Layer 9 of a small transformer language model trained on English Wikipedia (12 layers, counted from 0, width 128).
A neuron's activation on a vector x is GELU(weights . x + bias), where the dot is the dot product.

Input weights of the MLP neurons that the questions are about. A number n stands for n times 0.0059.
n67 (bias -0.039): 8 13 -15 -37 17 -10 25 8 35 -44 -26 -4 26 -11 20 0 5 10 -3 31 1 -1 36 -41 -51 -27 6 14 8 -4 -12 -38 13 -51 2 5 13 21 -41 -7 -8 9 -17 -21 -29 -6 -23 10 -15 11 29 29 -8 41 1 -30 -17 1 -19 22 28 57 -2 -81 55 15 41 8 14 4 -3 18 8 -28 -14 -3 47 39 18 36 0 15 -33 -33 14 27 0 32 44 -16 -23 23 31 6 -12 -20 1 15 14 -18 33 -30 -22 12 -3 27 20 35 27 1 -15 -35 49 -20 -18 -40 -8 25 3 -2 -10 -34 -8 -8 -24 -8 -21 -9
n140 (bias -0.068): 7 20 -28 36 -9 -11 35 11 8 8 -31 34 -12 -17 -8 -14 -62 16 13 -30 -19 20 51 -15 12 -2 -49 74 -1 -14 -9 -30 -1 32 -24 22 59 41 -49 10 -59 20 -17 -3 -39 -31 8 30 -11 -32 8 -22 2 -28 -41 -1 -17 -4 42 21 -15 16 1 -8 24 -3 9 -31 15 0 -10 -18 -2 -15 -3 43 -5 19 -3 8 -5 -25 -27 81 24 -18 2 15 -23 -21 -8 -34 21 -9 -15 -27 -15 -17 -52 10 2 33 -27 14 14 17 45 44 10 -1 -11 11 -15 13 -5 -1 17 -38 0 32 1 -15 4 -4 29 13 22 23
n193 (bias -0.074): 29 32 20 7 17 -5 -7 -27 30 -2 -4 -15 14 32 22 -17 -33 -40 -37 18 28 22 -41 -26 -94 -7 -13 3 20 14 -10 11 -20 -20 -11 4 -27 33 26 -5 5 51 -26 3 54 13 0 -32 8 -35 -5 44 17 -32 -53 -4 -67 28 -7 -24 0 3 -20 -6 9 10 27 -7 3 16 -24 41 -50 41 -44 -9 -19 29 19 20 12 0 20 8 -10 19 42 -7 -46 36 0 30 15 22 2 -4 1 3 3 7 26 26 -31 -28 3 24 -24 36 9 3 10 45 61 26 -2 -44 19 10 -15 -37 -47 -2 20 -16 -14 -56 -17 -2
n225 (bias -0.076): -3 -7 20 -7 10 24 41 -9 41 -18 9 -3 2 18 -14 -30 -13 -21 1 7 33 -25 -16 -10 18 -10 -31 55 -30 -37 -24 -43 -10 2 31 -7 13 33 8 -34 -18 36 57 -30 -13 -9 -3 7 33 -45 8 1 -30 -35 -50 20 -38 44 83 -2 3 3 -19 3 -31 -9 -17 9 -21 -12 -37 17 33 20 8 33 -18 -16 31 38 20 -16 48 38 -41 12 23 -33 -18 -20 25 40 44 34 17 -16 23 38 -6 -44 -1 19 32 -3 7 14 -41 -21 30 4 24 34 9 15 16 -17 -4 14 27 -71 0 -41 -19 -40 -7 -28 3 -8
n241 (bias -0.107): 32 -19 42 -12 20 17 9 -6 4 -17 -43 34 -35 -34 -1 -45 -33 -30 -28 2 50 -49 -12 -36 -15 2 17 -2 -18 5 21 59 2 5 4 -18 20 18 -4 13 11 -10 -21 -23 10 11 32 -27 -5 0 4 37 8 -2 6 -8 -19 13 2 -15 14 9 -6 16 -17 12 4 -9 42 -4 -3 15 -2 6 2 -11 2 -10 -16 -79 8 -13 5 -10 -15 24 -44 -21 -24 -30 -60 23 -12 -4 -69 -15 -8 -19 26 10 3 -6 32 -22 -19 -5 13 6 -19 4 -25 -2 20 0 42 -68 28 22 21 -53 31 22 59 11 46 -15 9 22
n258 (bias -0.015): 1 -24 -53 31 29 23 -26 -26 -22 31 -18 -21 -24 7 33 -3 -12 -25 -4 -4 -36 -26 -6 -1 9 5 -21 8 47 11 46 5 29 42 -28 5 18 18 34 16 -12 7 24 -17 -11 -12 -9 -13 21 -12 4 20 -7 -53 -9 -8 -21 -14 12 -3 7 10 24 23 -22 -11 -25 13 -4 -28 7 -46 12 7 -12 26 13 26 -22 -47 26 -29 -36 5 -15 48 13 45 5 18 -27 -39 -23 14 -21 0 38 -6 -24 -50 6 25 79 13 -3 -25 -42 26 -17 24 -1 14 0 27 6 7 -13 -4 6 -21 -7 22 -13 25 -4 -36 -27 10
n325 (bias -0.038): -18 -34 3 77 15 9 37 10 13 17 -6 49 -11 1 -23 -37 27 -17 10 30 46 16 30 -4 4 16 -31 -8 4 -25 -9 14 1 10 18 -7 2 -9 -52 26 11 8 -2 -14 -21 -6 17 22 25 -42 30 -10 -15 -16 -21 -23 4 -16 50 -18 17 -6 -2 -9 11 15 1 -40 -8 15 13 -26 -26 -23 3 -31 45 -10 19 43 19 -4 -5 21 -1 -31 -16 -9 17 -28 8 47 45 6 -70 -17 20 -11 7 -26 20 -27 13 -16 18 46 -34 -26 54 4 10 -25 -16 -10 12 -26 5 -6 51 -14 -3 -10 23 8 -10 16 -30 -3
n355 (bias -0.069): 7 -16 -9 32 -23 22 -7 -16 -35 89 45 17 -9 67 10 -36 24 4 -13 35 -30 17 -23 -10 -16 15 -17 12 19 30 21 15 -28 -18 -10 -1 7 10 34 -29 -1 30 -22 -30 -2 -20 15 14 41 -13 -25 -22 -37 42 -7 18 -32 -13 23 -20 36 8 -59 -34 10 -4 21 -34 35 -26 -44 5 22 -27 -17 14 1 30 12 -50 35 14 -21 -44 11 30 -21 17 -28 -40 -45 -28 12 50 16 8 5 -3 -9 -35 -59 25 -11 39 6 11 -36 40 19 33 7 -31 -13 -49 15 -35 15 -15 -10 10 -1 4 -5 8 -31 -50 -9 16
n384 (bias -0.039): -4 -11 -11 19 -26 1 27 5 18 31 -29 -19 -30 7 36 10 18 10 32 -62 -2 13 -5 -41 32 -2 -5 33 7 15 46 -14 -2 -35 -23 18 -3 -2 -26 6 -28 -32 26 -2 -31 -1 -34 3 -16 18 -1 -23 19 20 -4 -14 -3 -32 9 -1 -1 23 1 -8 -14 25 -12 -37 -19 15 -15 17 36 25 8 -13 23 -6 -7 -30 -3 25 23 14 18 3 -10 15 28 -24 5 4 -13 1 -9 -7 -11 2 33 4 65 18 -20 -1 37 -1 -11 3 0 -19 -4 14 -1 -8 -21 10 -35 -30 33 -8 -1 -19 -32 20 -1 23 28 31
n392 (bias -0.078): -15 35 38 -21 30 -44 15 4 -33 -32 4 13 30 5 12 -25 21 -5 -26 -21 -10 -30 11 -15 1 -43 -15 8 -60 -26 29 12 12 -54 12 56 -12 -4 19 3 4 -5 7 1 2 18 -5 -20 43 17 -34 44 4 -18 9 4 -7 -16 14 -19 12 29 -23 -1 19 -14 -19 -10 15 -31 6 -14 42 -13 35 29 -33 16 -31 5 6 -13 12 -19 1 28 -8 7 -6 8 6 -15 13 1 -19 6 12 23 -17 -53 -13 15 51 -40 -27 -22 5 10 21 20 -90 16 40 23 10 26 -5 15 4 6 -36 -5 31 7 17 -56 8 8
n502 (bias -0.050): 40 -20 17 -19 1 -11 1 -7 0 -4 4 20 15 -34 40 -2 -4 9 25 -14 -21 -2 18 6 -4 -4 -29 19 -13 -8 -9 -17 16 -5 -23 22 6 25 4 19 -23 51 15 -31 -17 13 20 -16 33 -31 22 -5 -18 51 -10 -24 3 -37 -14 -29 -26 36 12 16 13 -11 -14 -17 -6 -28 1 -29 0 -16 -16 13 29 14 3 2 32 -2 8 2 13 9 17 22 -2 25 -2 -27 1 21 24 -33 19 -10 -2 -25 -15 3 38 -43 -7 -12 -17 9 20 -4 -20 15 18 -18 18 -12 -15 18 1 -25 -14 -6 -11 31 -31 10 4 53
n507 (bias -0.088): -14 -14 6 33 10 4 -15 -3 16 54 49 -31 7 -45 -33 15 -27 8 -24 -23 17 22 15 8 -39 -8 -27 3 26 -33 -4 -8 -14 -18 2 -1 37 -15 30 -12 -17 9 23 -4 33 -49 18 -15 -12 -8 -14 -16 5 15 30 24 -10 8 -17 -14 6 13 -40 -26 30 14 -5 -62 10 -24 -22 -40 9 -5 3 25 -19 22 -6 12 14 -28 22 -9 -5 63 1 2 18 8 33 -6 -20 58 23 -20 16 2 -14 -13 -18 3 -10 3 30 13 -52 -6 9 9 -21 -36 -30 -23 28 1 -36 -3 26 40 -3 -32 -2 5 6 -8 3 19
n523 (bias -0.054): -10 -43 1 70 1 4 -10 17 75 16 4 0 2 25 -3 -14 -6 -22 -21 -1 3 38 -30 -30 -11 -3 1 38 -26 5 8 19 3 -6 33 -26 16 42 -9 52 -8 -8 38 -22 -8 -25 46 16 4 15 -3 -5 27 -9 -3 -23 -8 12 -18 32 32 -6 7 35 -19 -30 -15 -3 -56 -19 11 -1 -36 -6 -12 21 4 -10 21 -2 22 12 3 22 23 -3 32 6 -42 43 1 -34 1 -4 -15 -33 -13 -23 19 -2 30 -14 17 6 -15 -22 -12 -10 17 -9 -1 -24 -21 -13 -3 5 -6 21 32 12 27 -25 1 9 10 -17 -26 51
n530 (bias -0.034): -8 9 35 -26 -20 -4 2 29 -23 32 -18 11 71 10 29 -43 1 -7 5 -37 -7 -14 -13 -47 -48 0 17 -1 -16 17 -3 0 55 20 18 -34 -23 10 5 -17 5 17 -5 1 42 -2 45 -2 -33 -3 14 15 -24 59 -43 1 -26 21 60 -2 -13 14 39 -32 30 -4 11 -39 -18 25 -9 -20 25 18 -5 41 -5 16 22 -5 25 -46 -35 32 -9 -18 -31 5 -10 51 -13 -11 -33 49 -21 -7 -38 -19 8 10 -46 4 -5 -25 32 -8 19 -32 -15 9 14 22 -15 11 -13 -5 -29 -43 -1 -6 -21 9 40 -10 33 -12 30 -34
n543 (bias -0.079): 33 -1 -16 -49 -11 -18 -33 -6 28 38 -13 10 11 -9 22 50 -16 -51 11 20 -15 47 28 -36 -6 -25 8 -1 -8 13 -21 -26 9 -27 -33 64 9 11 0 -18 -16 -3 8 24 -32 -10 21 -44 20 30 10 -15 17 -29 9 -43 -13 20 9 -36 15 39 10 5 -7 21 20 -46 -7 -5 -29 -2 -32 25 69 23 27 5 -4 4 5 -55 -4 -20 -25 11 -11 2 13 55 5 -10 3 34 1 -40 8 6 -33 -25 -2 21 44 20 -5 16 -18 -1 32 -8 2 -2 27 -15 5 -21 10 -31 23 -34 27 20 -29 22 -8 -14 9 -8
n548 (bias -0.097): 8 30 9 -49 -2 17 -2 -9 21 20 61 10 8 19 13 26 21 -27 -4 0 -14 -9 28 -40 6 28 14 11 -7 23 21 11 19 -43 4 6 -6 18 -52 13 -6 3 -9 -1 11 -15 45 22 19 31 16 50 -3 -54 -14 -16 -13 45 24 -12 8 8 3 -31 -12 -24 -2 -48 -20 -18 6 -65 -11 -36 10 -15 -8 -9 -13 -55 43 4 15 -8 0 22 -10 -21 -23 25 -34 -32 -2 35 -10 -3 -8 -9 -56 8 -18 38 54 5 -42 -18 -30 -14 44 7 -4 35 24 49 15 28 -13 -6 -12 -29 -26 13 -6 -2 21 -11 -17 50
n624 (bias -0.089): -14 -33 -27 -39 17 19 -17 -17 1 18 23 69 -32 -14 48 2 -13 10 2 -9 12 28 9 -28 -28 -23 -17 -5 -26 -26 -3 -10 -15 15 -37 26 -6 10 -7 10 -27 14 -5 -42 1 -10 -6 -7 -24 -14 -2 -38 -14 13 3 -8 11 -35 -10 -52 17 47 21 -15 -7 26 21 25 -2 -13 -23 25 2 5 -12 12 42 3 -20 -6 14 49 22 -25 24 -15 11 21 -14 34 -20 -8 20 14 -8 -25 8 -6 -40 -9 11 12 -39 42 39 10 -66 25 5 20 3 7 -22 -7 2 -22 -20 38 11 14 -27 33 -29 25 -4 -14 -11 28
n658 (bias -0.051): 13 17 -10 33 -1 9 -5 34 18 22 8 -3 -7 24 -4 -16 17 -34 -38 31 20 -16 6 -26 -29 -23 -4 15 -13 4 2 12 -17 26 -4 1 36 -24 -30 4 10 16 4 -36 28 -45 -5 -19 28 8 -1 11 -16 22 -12 10 -24 20 5 18 4 7 -3 15 4 4 28 -40 2 23 -38 29 -16 -32 21 -15 -14 -39 -20 -45 -6 7 -26 0 -12 13 -18 -12 -41 6 3 10 39 33 9 -13 17 9 6 -1 44 1 -20 18 38 29 -7 26 30 18 12 -5 23 -42 25 -22 -6 -24 -9 -15 7 -37 -18 18 23 -21 49 16
n673 (bias -0.062): 5 25 10 28 2 17 1 -15 -8 6 6 -22 -22 11 0 26 8 -17 -17 26 14 -5 29 26 -14 17 14 -6 2 18 27 -9 22 21 25 39 18 -12 -9 6 11 -2 -18 -4 23 23 -13 -38 -40 -13 16 34 -16 68 -5 -23 -15 12 -13 -9 14 3 -51 -11 4 26 -15 -1 -37 17 -18 13 -21 21 45 -17 5 -11 5 -8 17 -12 -4 -31 -2 58 5 -9 -7 28 -39 -15 -4 -3 -1 -10 -33 -6 6 20 -29 -9 -27 17 -83 2 6 25 -11 -7 33 13 -3 -9 -14 -20 -23 -14 25 -2 1 -32 37 -29 16 24 31 1
n696 (bias -0.044): 8 -11 8 34 -25 -3 1 9 6 -27 -4 -43 -6 -9 -4 31 -2 -18 12 -31 -12 -15 14 15 9 1 -5 51 15 -20 13 -8 -27 -3 7 3 -2 -41 -17 -8 15 21 11 -43 31 22 -48 0 11 10 -5 17 2 28 -6 27 -19 -6 -24 -5 45 -16 -32 11 -20 2 17 19 25 6 -39 13 -16 23 12 46 -6 -20 25 -15 -12 -6 0 8 -1 16 -5 -5 2 35 -5 -10 21 -19 7 -26 8 -15 -8 -20 -26 59 10 -25 -39 -8 6 21 26 2 -11 1 16 -41 21 -7 6 1 -16 9 38 18 27 -1 -19 26 4 29
n727 (bias -0.073): 30 6 -1 -25 -8 20 -9 -26 10 19 -27 14 -9 57 -20 5 -8 23 3 20 92 5 28 -29 -6 35 2 -11 -15 32 -8 24 8 -5 9 -17 -14 35 -37 -11 24 8 29 -6 -1 -86 -13 -7 11 -14 2 -30 -19 47 23 11 -15 16 24 -33 38 8 0 32 19 -10 2 -47 -25 -24 -4 28 2 -48 29 23 17 20 -39 -26 19 12 4 -6 30 19 8 37 -12 9 23 -5 -35 -29 33 -32 4 9 -9 16 1 -7 37 25 -12 20 -35 1 -23 11 -12 -41 -11 -54 -6 21 -25 -4 72 31 -18 -21 9 1 -5 -5 -13 35
n765 (bias -0.051): 32 18 -1 8 34 15 15 -30 -10 16 -2 -29 -5 21 -5 6 -20 28 -10 4 -6 14 38 3 -25 28 -6 30 -16 25 17 13 30 -49 -18 -59 -1 -30 -10 -21 13 -48 -29 15 16 17 22 -37 4 0 -42 21 -21 -30 29 1 -25 12 16 16 58 -45 -1 -6 15 -2 -23 -1 -20 30 -23 -27 12 15 34 -32 -32 1 -45 -20 5 17 24 26 11 22 26 -3 -21 -15 -10 32 10 1 32 8 21 -11 -29 -5 13 -2 4 -27 23 -3 -6 12 -34 4 -7 -20 6 15 19 -14 27 -58 31 8 -1 18 5 -26 4 5 16 -7
n877 (bias -0.050): 41 7 44 18 2 -18 25 -16 -10 -14 -24 21 6 -23 15 21 -1 -30 -72 11 -5 25 21 -17 -53 -33 -10 -10 34 -13 16 -25 -21 12 3 23 15 25 -32 19 -21 -27 -25 11 -22 34 -26 -15 8 33 -13 14 25 -18 11 14 19 16 5 -10 34 13 -39 -18 3 10 -26 1 -27 -27 -25 18 10 12 26 10 -15 6 16 20 -11 -17 -49 3 10 10 -9 23 32 6 18 -3 12 -3 -35 -1 -7 -26 -11 -45 -48 -5 22 -28 21 -18 8 -18 22 35 -19 -33 15 -16 17 15 14 33 33 -1 1 -23 -12 14 -14 -15 22 -8

Each question shows a token from some text and the vector x that enters the MLP there. A number n stands for n times 0.096.

" to": -13 -6 1 4 6 -11 -1 0 -3 -30 19 0 8 4 -16 -15 -26 10 -1 16 -8 10 -1 0 -9 1 8 -10 -9 10 7 3 3 16 -4 -6 6 -2 8 -7 -1 6 9 4 -5 -7 3 -1 -1 -1 14 -1 2 3 -3 26 -7 15 16 6 -3 -10 4 10 -8 10 -2 0 -7 7 22 1 -4 2 -2 9 -12 -2 12 -8 -11 10 3 -9 -13 2 1 -13 -7 -9 6 10 -1 13 7 -3 0 8 8 -3 8 1 -6 3 16 4 2 -10 0 -79 5 -3 -9 1 0 -3 -6 19 -6 -3 10 2 -11 9 -5 1 -1 -11
Which neuron lights up most? n225

"g": -10 -3 9 -3 3 10 -1 7 -12 -17 -4 -11 5 -1 -6 -9 -14 17 -10 23 -6 17 17 21 -3 -6 21 -24 -13 10 11 -8 -22 2 -11 7 10 -2 -5 -14 -5 5 13 -2 -21 -6 -22 -3 -9 5 12 1 8 -1 6 20 28 24 -22 20 -19 -17 5 6 14 -7 11 22 -11 10 17 -5 -6 10 -3 5 -1 -8 -3 -3 -34 2 13 -8 -17 -8 -5 -2 25 -8 3 6 5 -9 -17 -15 15 -3 -5 4 2 -5 -16 -16 -4 -11 12 0 2 -14 -18 1 14 -9 14 7 -5 13 1 8 10 -2 -17 7 -7 5 13 -5
The three highest activations, in order: n877, n67, n696

".": -10 -11 6 3 4 4 6 5 -13 7 4 -16 1 -1 -3 4 -1 -14 0 13 -17 11 1 -3 7 -3 -8 -5 -7 2 9 4 13 -7 12 -7 11 5 12 0 8 11 -6 12 12 -15 5 4 3 8 -5 12 0 15 -4 19 24 -8 -7 6 -4 -5 8 9 10 -2 -7 11 0 9 17 -4 4 6 -14 -3 9 -4 0 5 -33 -8 4 -10 -10 -18 4 -5 0 1 5 -3 -4 1 8 -13 12 -1 5 -5 0 -1 -7 1 8 -7 -2 -2 3 -75 4 -4 -1 -15 -11 -10 9 -2 2 -7 10 6 11 8 -3 -12 -7 0
Which neuron lights up most? n523

" Kra": -1 2 1 -3 2 -5 -5 20 -9 -3 11 -17 -1 3 0 6 15 2 6 11 -8 12 15 4 1 -7 -2 -19 -6 -9 12 -10 -16 11 1 3 5 2 2 -7 6 5 14 17 -2 4 -20 -5 11 13 -8 -1 -2 -4 5 28 35 1 -7 -2 -1 3 -7 11 -10 -4 9 13 -10 -3 -15 -23 5 10 13 -7 -7 -29 -5 3 -28 8 -20 -18 3 -12 -2 -30 11 -2 16 -4 0 -7 -4 -6 27 -5 9 3 -11 -10 -24 -8 8 -15 -2 -1 -6 -23 9 11 4 6 -3 4 3 20 10 18 23 -3 8 -2 -9 -9 1 -24
Which two neurons fire most, strongest first? n877, n696

" a": -12 -2 -9 -3 1 -10 -4 -2 -10 -7 6 5 5 6 -4 -4 -12 7 -11 3 -21 0 22 -7 7 -11 -6 -8 11 4 11 -16 0 6 -12 11 9 -5 10 6 9 -1 3 16 -14 2 -5 -1 14 3 3 7 4 8 -4 19 -3 11 -4 12 -12 7 -5 -9 4 2 -7 22 -17 13 7 8 13 -1 -6 -6 -2 -5 21 -12 -15 -2 -12 -1 0 -19 14 12 -9 5 12 -9 -3 0 -8 6 -4 -5 14 24 4 3 -6 -2 9 -16 4 18 5 -71 9 -1 -14 0 -12 12 -8 12 4 14 16 1 -2 -3 -7 -20 -7 -2
The three highest activations, in order: n140, n384, n523

"\n": -1 -11 -3 -1 -2 -6 -3 6 -3 0 4 2 -5 9 4 -7 -3 7 -5 0 -19 12 -3 -3 -8 12 6 -12 -8 -2 17 -2 -11 1 -5 -2 0 -3 14 5 4 -3 1 7 6 -23 -1 27 -6 -20 0 11 -8 1 3 29 32 -3 -4 4 -2 4 -7 8 -6 2 11 -3 -2 1 4 7 -5 -1 -3 -1 4 11 3 3 -42 -18 8 -11 -4 -3 6 -11 -7 -5 8 -4 2 5 15 12 19 -6 2 -12 -2 19 -7 11 5 0 2 -2 7 -49 5 -1 1 -3 1 -21 -7 8 -3 11 -7 6 5 -6 -9 -6 -8 -3
The most active neuron and its activation: n355, at about 1.9

"th": -12 -7 -3 5 2 -3 9 23 12 -19 3 10 6 0 2 -1 10 12 -6 14 -23 10 -7 1 -6 -13 6 -20 1 -9 13 -18 -12 -4 -21 -13 -2 -3 5 -9 -19 -3 0 3 7 0 -13 2 -11 -8 8 -9 14 -12 6 32 9 2 -9 16 -2 14 8 7 -11 -3 20 7 13 -10 -10 -3 -8 0 1 14 -8 13 3 16 -42 -7 5 -9 -7 4 -1 0 6 -10 2 -6 17 -15 9 -2 23 3 20 -1 6 -6 4 -4 4 -8 20 14 -2 -38 4 -1 15 1 -6 3 -9 -10 8 -10 -21 12 -15 5 0 3 -3 -3
The most active neuron and its activation: n67, at about 2.8

" |": -10 13 8 -5 -6 -11 -1 2 0 -2 2 -4 2 -1 -13 2 16 2 -3 9 -1 4 2 8 -11 -10 -2 10 11 -9 6 4 2 0 2 -2 -2 2 -8 16 11 4 -9 6 -4 14 14 -8 8 7 23 -5 -4 -19 17 16 25 -12 -2 5 -8 -8 11 11 -14 -12 -2 -10 -7 5 6 -22 -2 13 -4 -1 16 -5 4 -7 -1 -10 5 1 -13 1 8 -15 5 -1 9 -1 -14 -20 -5 -11 0 2 12 10 9 -4 -5 -1 5 0 21 18 7 -73 2 -8 -6 4 2 9 -4 8 -6 -19 -6 10 -5 -7 -8 0 -5 -1
The three highest activations, in order: n523, n325, n548

" its": -6 4 -9 -4 3 0 -9 8 -3 11 16 7 -4 6 -8 -2 -5 18 -8 -4 1 5 1 -14 -9 1 -5 -7 -9 0 11 1 0 5 5 2 11 5 8 -7 -16 -4 3 9 3 -10 -15 10 1 4 7 -7 1 -8 7 20 2 10 3 1 -4 -4 21 4 -1 0 8 20 8 18 -9 -10 8 1 -4 5 -3 -11 3 -5 -27 2 0 15 0 -17 -6 8 2 -7 18 -3 0 -8 -2 8 -2 0 -3 11 1 8 -7 -7 8 2 7 5 -5 -80 9 -3 -8 -3 -4 10 10 12 -4 -4 -24 2 -7 6 -1 2 7 -17
Which neuron lights up most? n140

" minor": -7 -16 -5 -6 2 -3 -3 -8 -5 -8 1 12 11 6 0 -2 -20 11 -3 -16 6 -5 9 5 12 -1 -8 -7 -7 -19 11 4 -15 -4 -4 17 13 -5 13 -7 6 -3 11 9 5 22 6 12 5 -1 2 -8 6 -9 8 27 14 -6 4 -6 -3 -11 1 18 -8 -8 0 12 2 2 13 -3 12 -4 -10 12 2 -5 -5 -4 -24 8 8 3 -3 -11 2 -6 2 -2 -6 11 5 -9 7 3 1 -9 4 20 1 -2 -13 0 3 4 6 1 -1 -73 2 0 -22 -13 -4 8 -8 3 -11 25 -4 4 -5 0 7 4 -8 2
Which neuron lights up most? n140

" 40": -13 15 -1 -19 -5 -7 -21 3 3 -4 20 6 0 -5 -13 14 -5 12 0 11 9 1 5 13 13 6 -3 0 8 -2 6 -12 4 5 -15 -6 -6 6 4 10 11 -12 15 13 -4 7 20 1 4 0 -4 -7 -9 -22 21 18 20 -9 3 -13 -5 -11 25 10 -19 -10 9 3 -22 -2 14 -9 16 15 -17 7 9 3 -4 1 -3 -1 -9 -11 0 3 3 -22 16 -3 8 -1 -9 -15 16 -25 7 2 7 15 -5 -10 -11 7 11 -9 10 15 -5 -56 -1 1 -7 -16 -11 9 -22 -6 3 -7 -4 16 6 6 -2 12 -8 -6
Which neuron lights up most? n727

" census": -9 15 6 -2 -4 -8 -14 3 -19 29 9 19 1 2 -7 9 -7 14 -2 4 -21 -17 -9 4 -4 -7 0 -8 12 11 14 -10 -7 7 -7 -12 0 -1 5 -5 0 -8 0 27 14 1 -1 -2 16 7 -11 0 4 -11 -6 19 11 -5 -1 15 -10 -2 -2 21 -8 5 -9 8 -5 -5 -1 2 24 -5 -7 15 26 -2 -1 -17 -19 24 -18 -7 -2 -2 8 -7 7 0 11 -8 -1 3 5 8 4 1 -21 11 -3 -7 -9 3 5 -13 0 13 3 -49 9 -24 2 14 -12 0 8 -2 9 -12 -16 8 -11 11 -9 -5 -20 10
Which neuron lights up most? n258

" Range": 12 9 -13 2 1 2 -4 -17 4 1 0 0 0 14 2 -12 0 -2 -13 11 14 -23 -22 -4 -5 -5 0 -4 18 0 9 -4 -1 -8 -6 -9 7 -13 7 -6 4 -7 9 9 8 -2 -3 8 0 41 -15 2 -1 0 10 33 23 -3 -7 3 -14 13 -8 14 -18 -1 0 18 0 6 13 10 15 7 15 -4 -11 -8 -13 -5 -43 -9 -3 -6 -13 -17 -8 2 14 4 -1 8 15 -6 2 3 9 -1 7 -2 4 -3 -7 1 10 -11 -15 -7 -2 -40 18 1 4 -9 5 5 -10 16 -18 -3 9 2 -18 1 -6 -6 10 -9
The most active neuron and its activation: n658, at about 1.9

" November": 2 15 -3 7 5 -11 -8 1 9 -6 17 6 0 -13 -6 10 -1 21 -10 14 -26 -13 -14 -17 -4 -16 -12 -4 -11 -6 16 -21 -4 0 -12 7 1 9 -1 -14 3 -13 3 9 13 1 -10 -4 -14 3 7 0 4 0 14 31 12 -3 -19 7 7 -1 0 -1 -11 0 17 12 4 -4 2 -6 3 2 -6 1 10 -6 8 16 -19 1 18 -11 -12 9 -4 -9 -6 -4 -9 -12 -8 1 13 -16 3 -8 24 0 7 -11 -9 7 -7 6 28 -16 5 -45 14 -17 3 27 1 -6 13 -8 7 2 9 13 -23 18 -3 8 -11 -6
Which neuron lights up most? n67

" by": 0 3 -1 2 8 1 8 6 -10 -4 19 -7 16 -4 -4 -17 -15 8 1 11 3 1 1 4 -3 8 -2 -14 2 -2 9 8 -8 6 0 -5 3 -1 4 -5 16 6 2 13 -1 -7 9 4 -1 -3 6 4 -2 3 -2 31 -2 4 13 3 3 -6 1 -1 -6 -3 5 10 -8 2 1 4 -2 -9 -2 3 -6 3 6 8 -19 -8 0 8 8 -3 -9 -11 -3 -8 -3 -10 -12 -6 0 4 -1 1 12 3 -1 4 -7 2 17 6 8 -11 -3 -87 2 0 -5 1 -10 -5 -6 10 1 13 13 5 -9 -2 2 -11 -12 2
Which neuron lights up most? n530

"70": -1 5 8 -8 5 5 -6 1 -18 17 3 -2 1 -2 -15 7 12 7 -3 15 -7 -12 -2 -17 18 1 -28 -8 17 17 10 -19 -5 1 -1 -9 0 5 0 -7 -2 9 14 7 7 -1 6 1 10 -10 -5 7 -13 -6 -4 29 27 -8 -14 4 -3 -7 4 9 -8 -13 7 6 -10 3 14 4 18 8 -2 12 -3 17 5 0 -22 -5 -15 -18 3 0 5 -1 7 -12 3 -8 -7 -12 17 -4 5 1 -1 7 -5 -12 -2 5 -5 -4 -10 17 -2 -58 15 -16 -14 -11 -12 10 3 7 13 3 -3 7 2 0 -13 7 -13 5
Which neuron lights up most? n727

",": -12 -14 9 8 4 2 -5 -3 -4 -16 9 -7 3 -8 -13 -10 -13 -1 -11 20 -15 21 -5 6 -1 -5 16 -4 -5 3 12 -6 -3 4 -3 -2 7 0 7 -12 21 -1 6 16 8 8 4 -1 7 -2 -4 16 7 -2 2 18 1 1 5 12 3 -20 7 11 -6 -1 5 -2 -4 4 8 11 9 0 -6 7 2 -22 7 3 -21 3 -5 -10 -6 -9 -7 -9 5 -9 7 6 16 9 14 1 4 -5 -2 1 4 -1 -8 -4 4 0 -13 -12 8 -79 9 7 1 5 2 -13 5 16 -3 -12 18 -6 -1 -8 -5 1 -1 -8
Which neuron lights up most? n225

"z": -4 3 -2 9 -3 6 -9 15 -8 -24 10 -15 3 -1 -12 -12 -7 25 -3 9 -22 7 8 19 5 -6 4 -22 -4 -3 12 -8 -3 -8 -11 2 -8 6 3 7 9 -10 4 6 -7 2 -16 -16 11 -3 17 9 7 5 4 19 23 -7 -1 20 -13 -8 -1 -6 15 -2 7 3 14 -7 21 -9 8 9 6 10 0 7 12 5 -33 1 -16 0 -7 -1 -1 -30 6 -19 -6 -2 -7 10 16 -5 5 -2 -3 -11 -15 1 -16 -16 -9 4 23 3 0 -33 -14 0 19 24 -15 -4 -13 10 0 23 18 6 -16 1 -1 7 0 -11
Which neuron lights up most? n67

"ho": -12 19 -14 -14 0 2 -9 10 4 -13 14 -16 10 -10 -6 -2 13 0 -11 18 -4 6 3 -13 -9 -7 -13 -14 11 -11 16 1 -17 -4 -3 -16 3 6 21 3 12 -3 -7 13 -3 1 10 3 -15 2 -7 12 5 -20 -3 20 34 19 7 -4 0 -5 4 -7 -8 -7 15 11 13 -12 3 3 22 10 -4 5 20 -12 8 -3 -33 -3 0 -12 6 -9 -1 -6 18 0 10 -1 11 -11 -19 -11 1 5 5 0 -11 -6 -8 -5 18 -20 6 -4 0 -31 4 0 -2 7 -4 13 -4 16 -12 14 -16 0 3 7 1 -1 -12 -12
Which neuron lights up most? n877

"|": 5 -2 7 -3 -14 -7 3 7 -5 0 9 4 -1 -10 5 -6 -3 22 9 7 -20 16 -13 1 9 -7 -9 -13 -7 1 12 1 -1 -1 -6 0 -2 -5 3 -4 -5 1 4 -3 -6 9 4 3 -5 -11 27 4 4 -2 3 32 23 -6 4 -3 -14 -9 -3 13 -3 16 1 7 -10 -6 12 1 -6 1 -10 6 3 3 6 2 -17 -2 9 -14 -1 2 7 9 -6 2 2 -1 -2 -1 -4 -23 2 -1 1 -8 -2 2 -4 -4 7 9 3 12 -2 -73 9 3 -3 -5 -2 -6 -8 11 -5 3 0 5 -2 3 -11 -5 -1 3
The most active neuron and its activation: n502, at about 2.4

" Total": 4 -2 5 -9 -7 0 -10 15 -20 8 -1 24 -3 2 -11 -3 -10 14 5 13 3 -13 -18 11 2 -2 1 -1 10 6 14 7 -8 -9 -4 -8 0 -1 9 -3 3 0 19 9 -9 2 10 7 -1 6 -4 -9 -15 -13 6 22 17 -11 -9 -10 -10 -1 14 10 -5 15 -5 7 2 -3 25 -7 10 -15 2 3 6 16 -8 -1 -19 -1 -12 8 0 5 8 23 14 0 4 0 1 -2 -10 -11 9 0 -15 4 9 -7 0 -5 1 -2 -8 16 -11 -61 14 7 -2 4 -14 1 -19 -27 8 -2 -12 12 -8 10 -2 -4 -11 -7
Which neuron lights up most? n258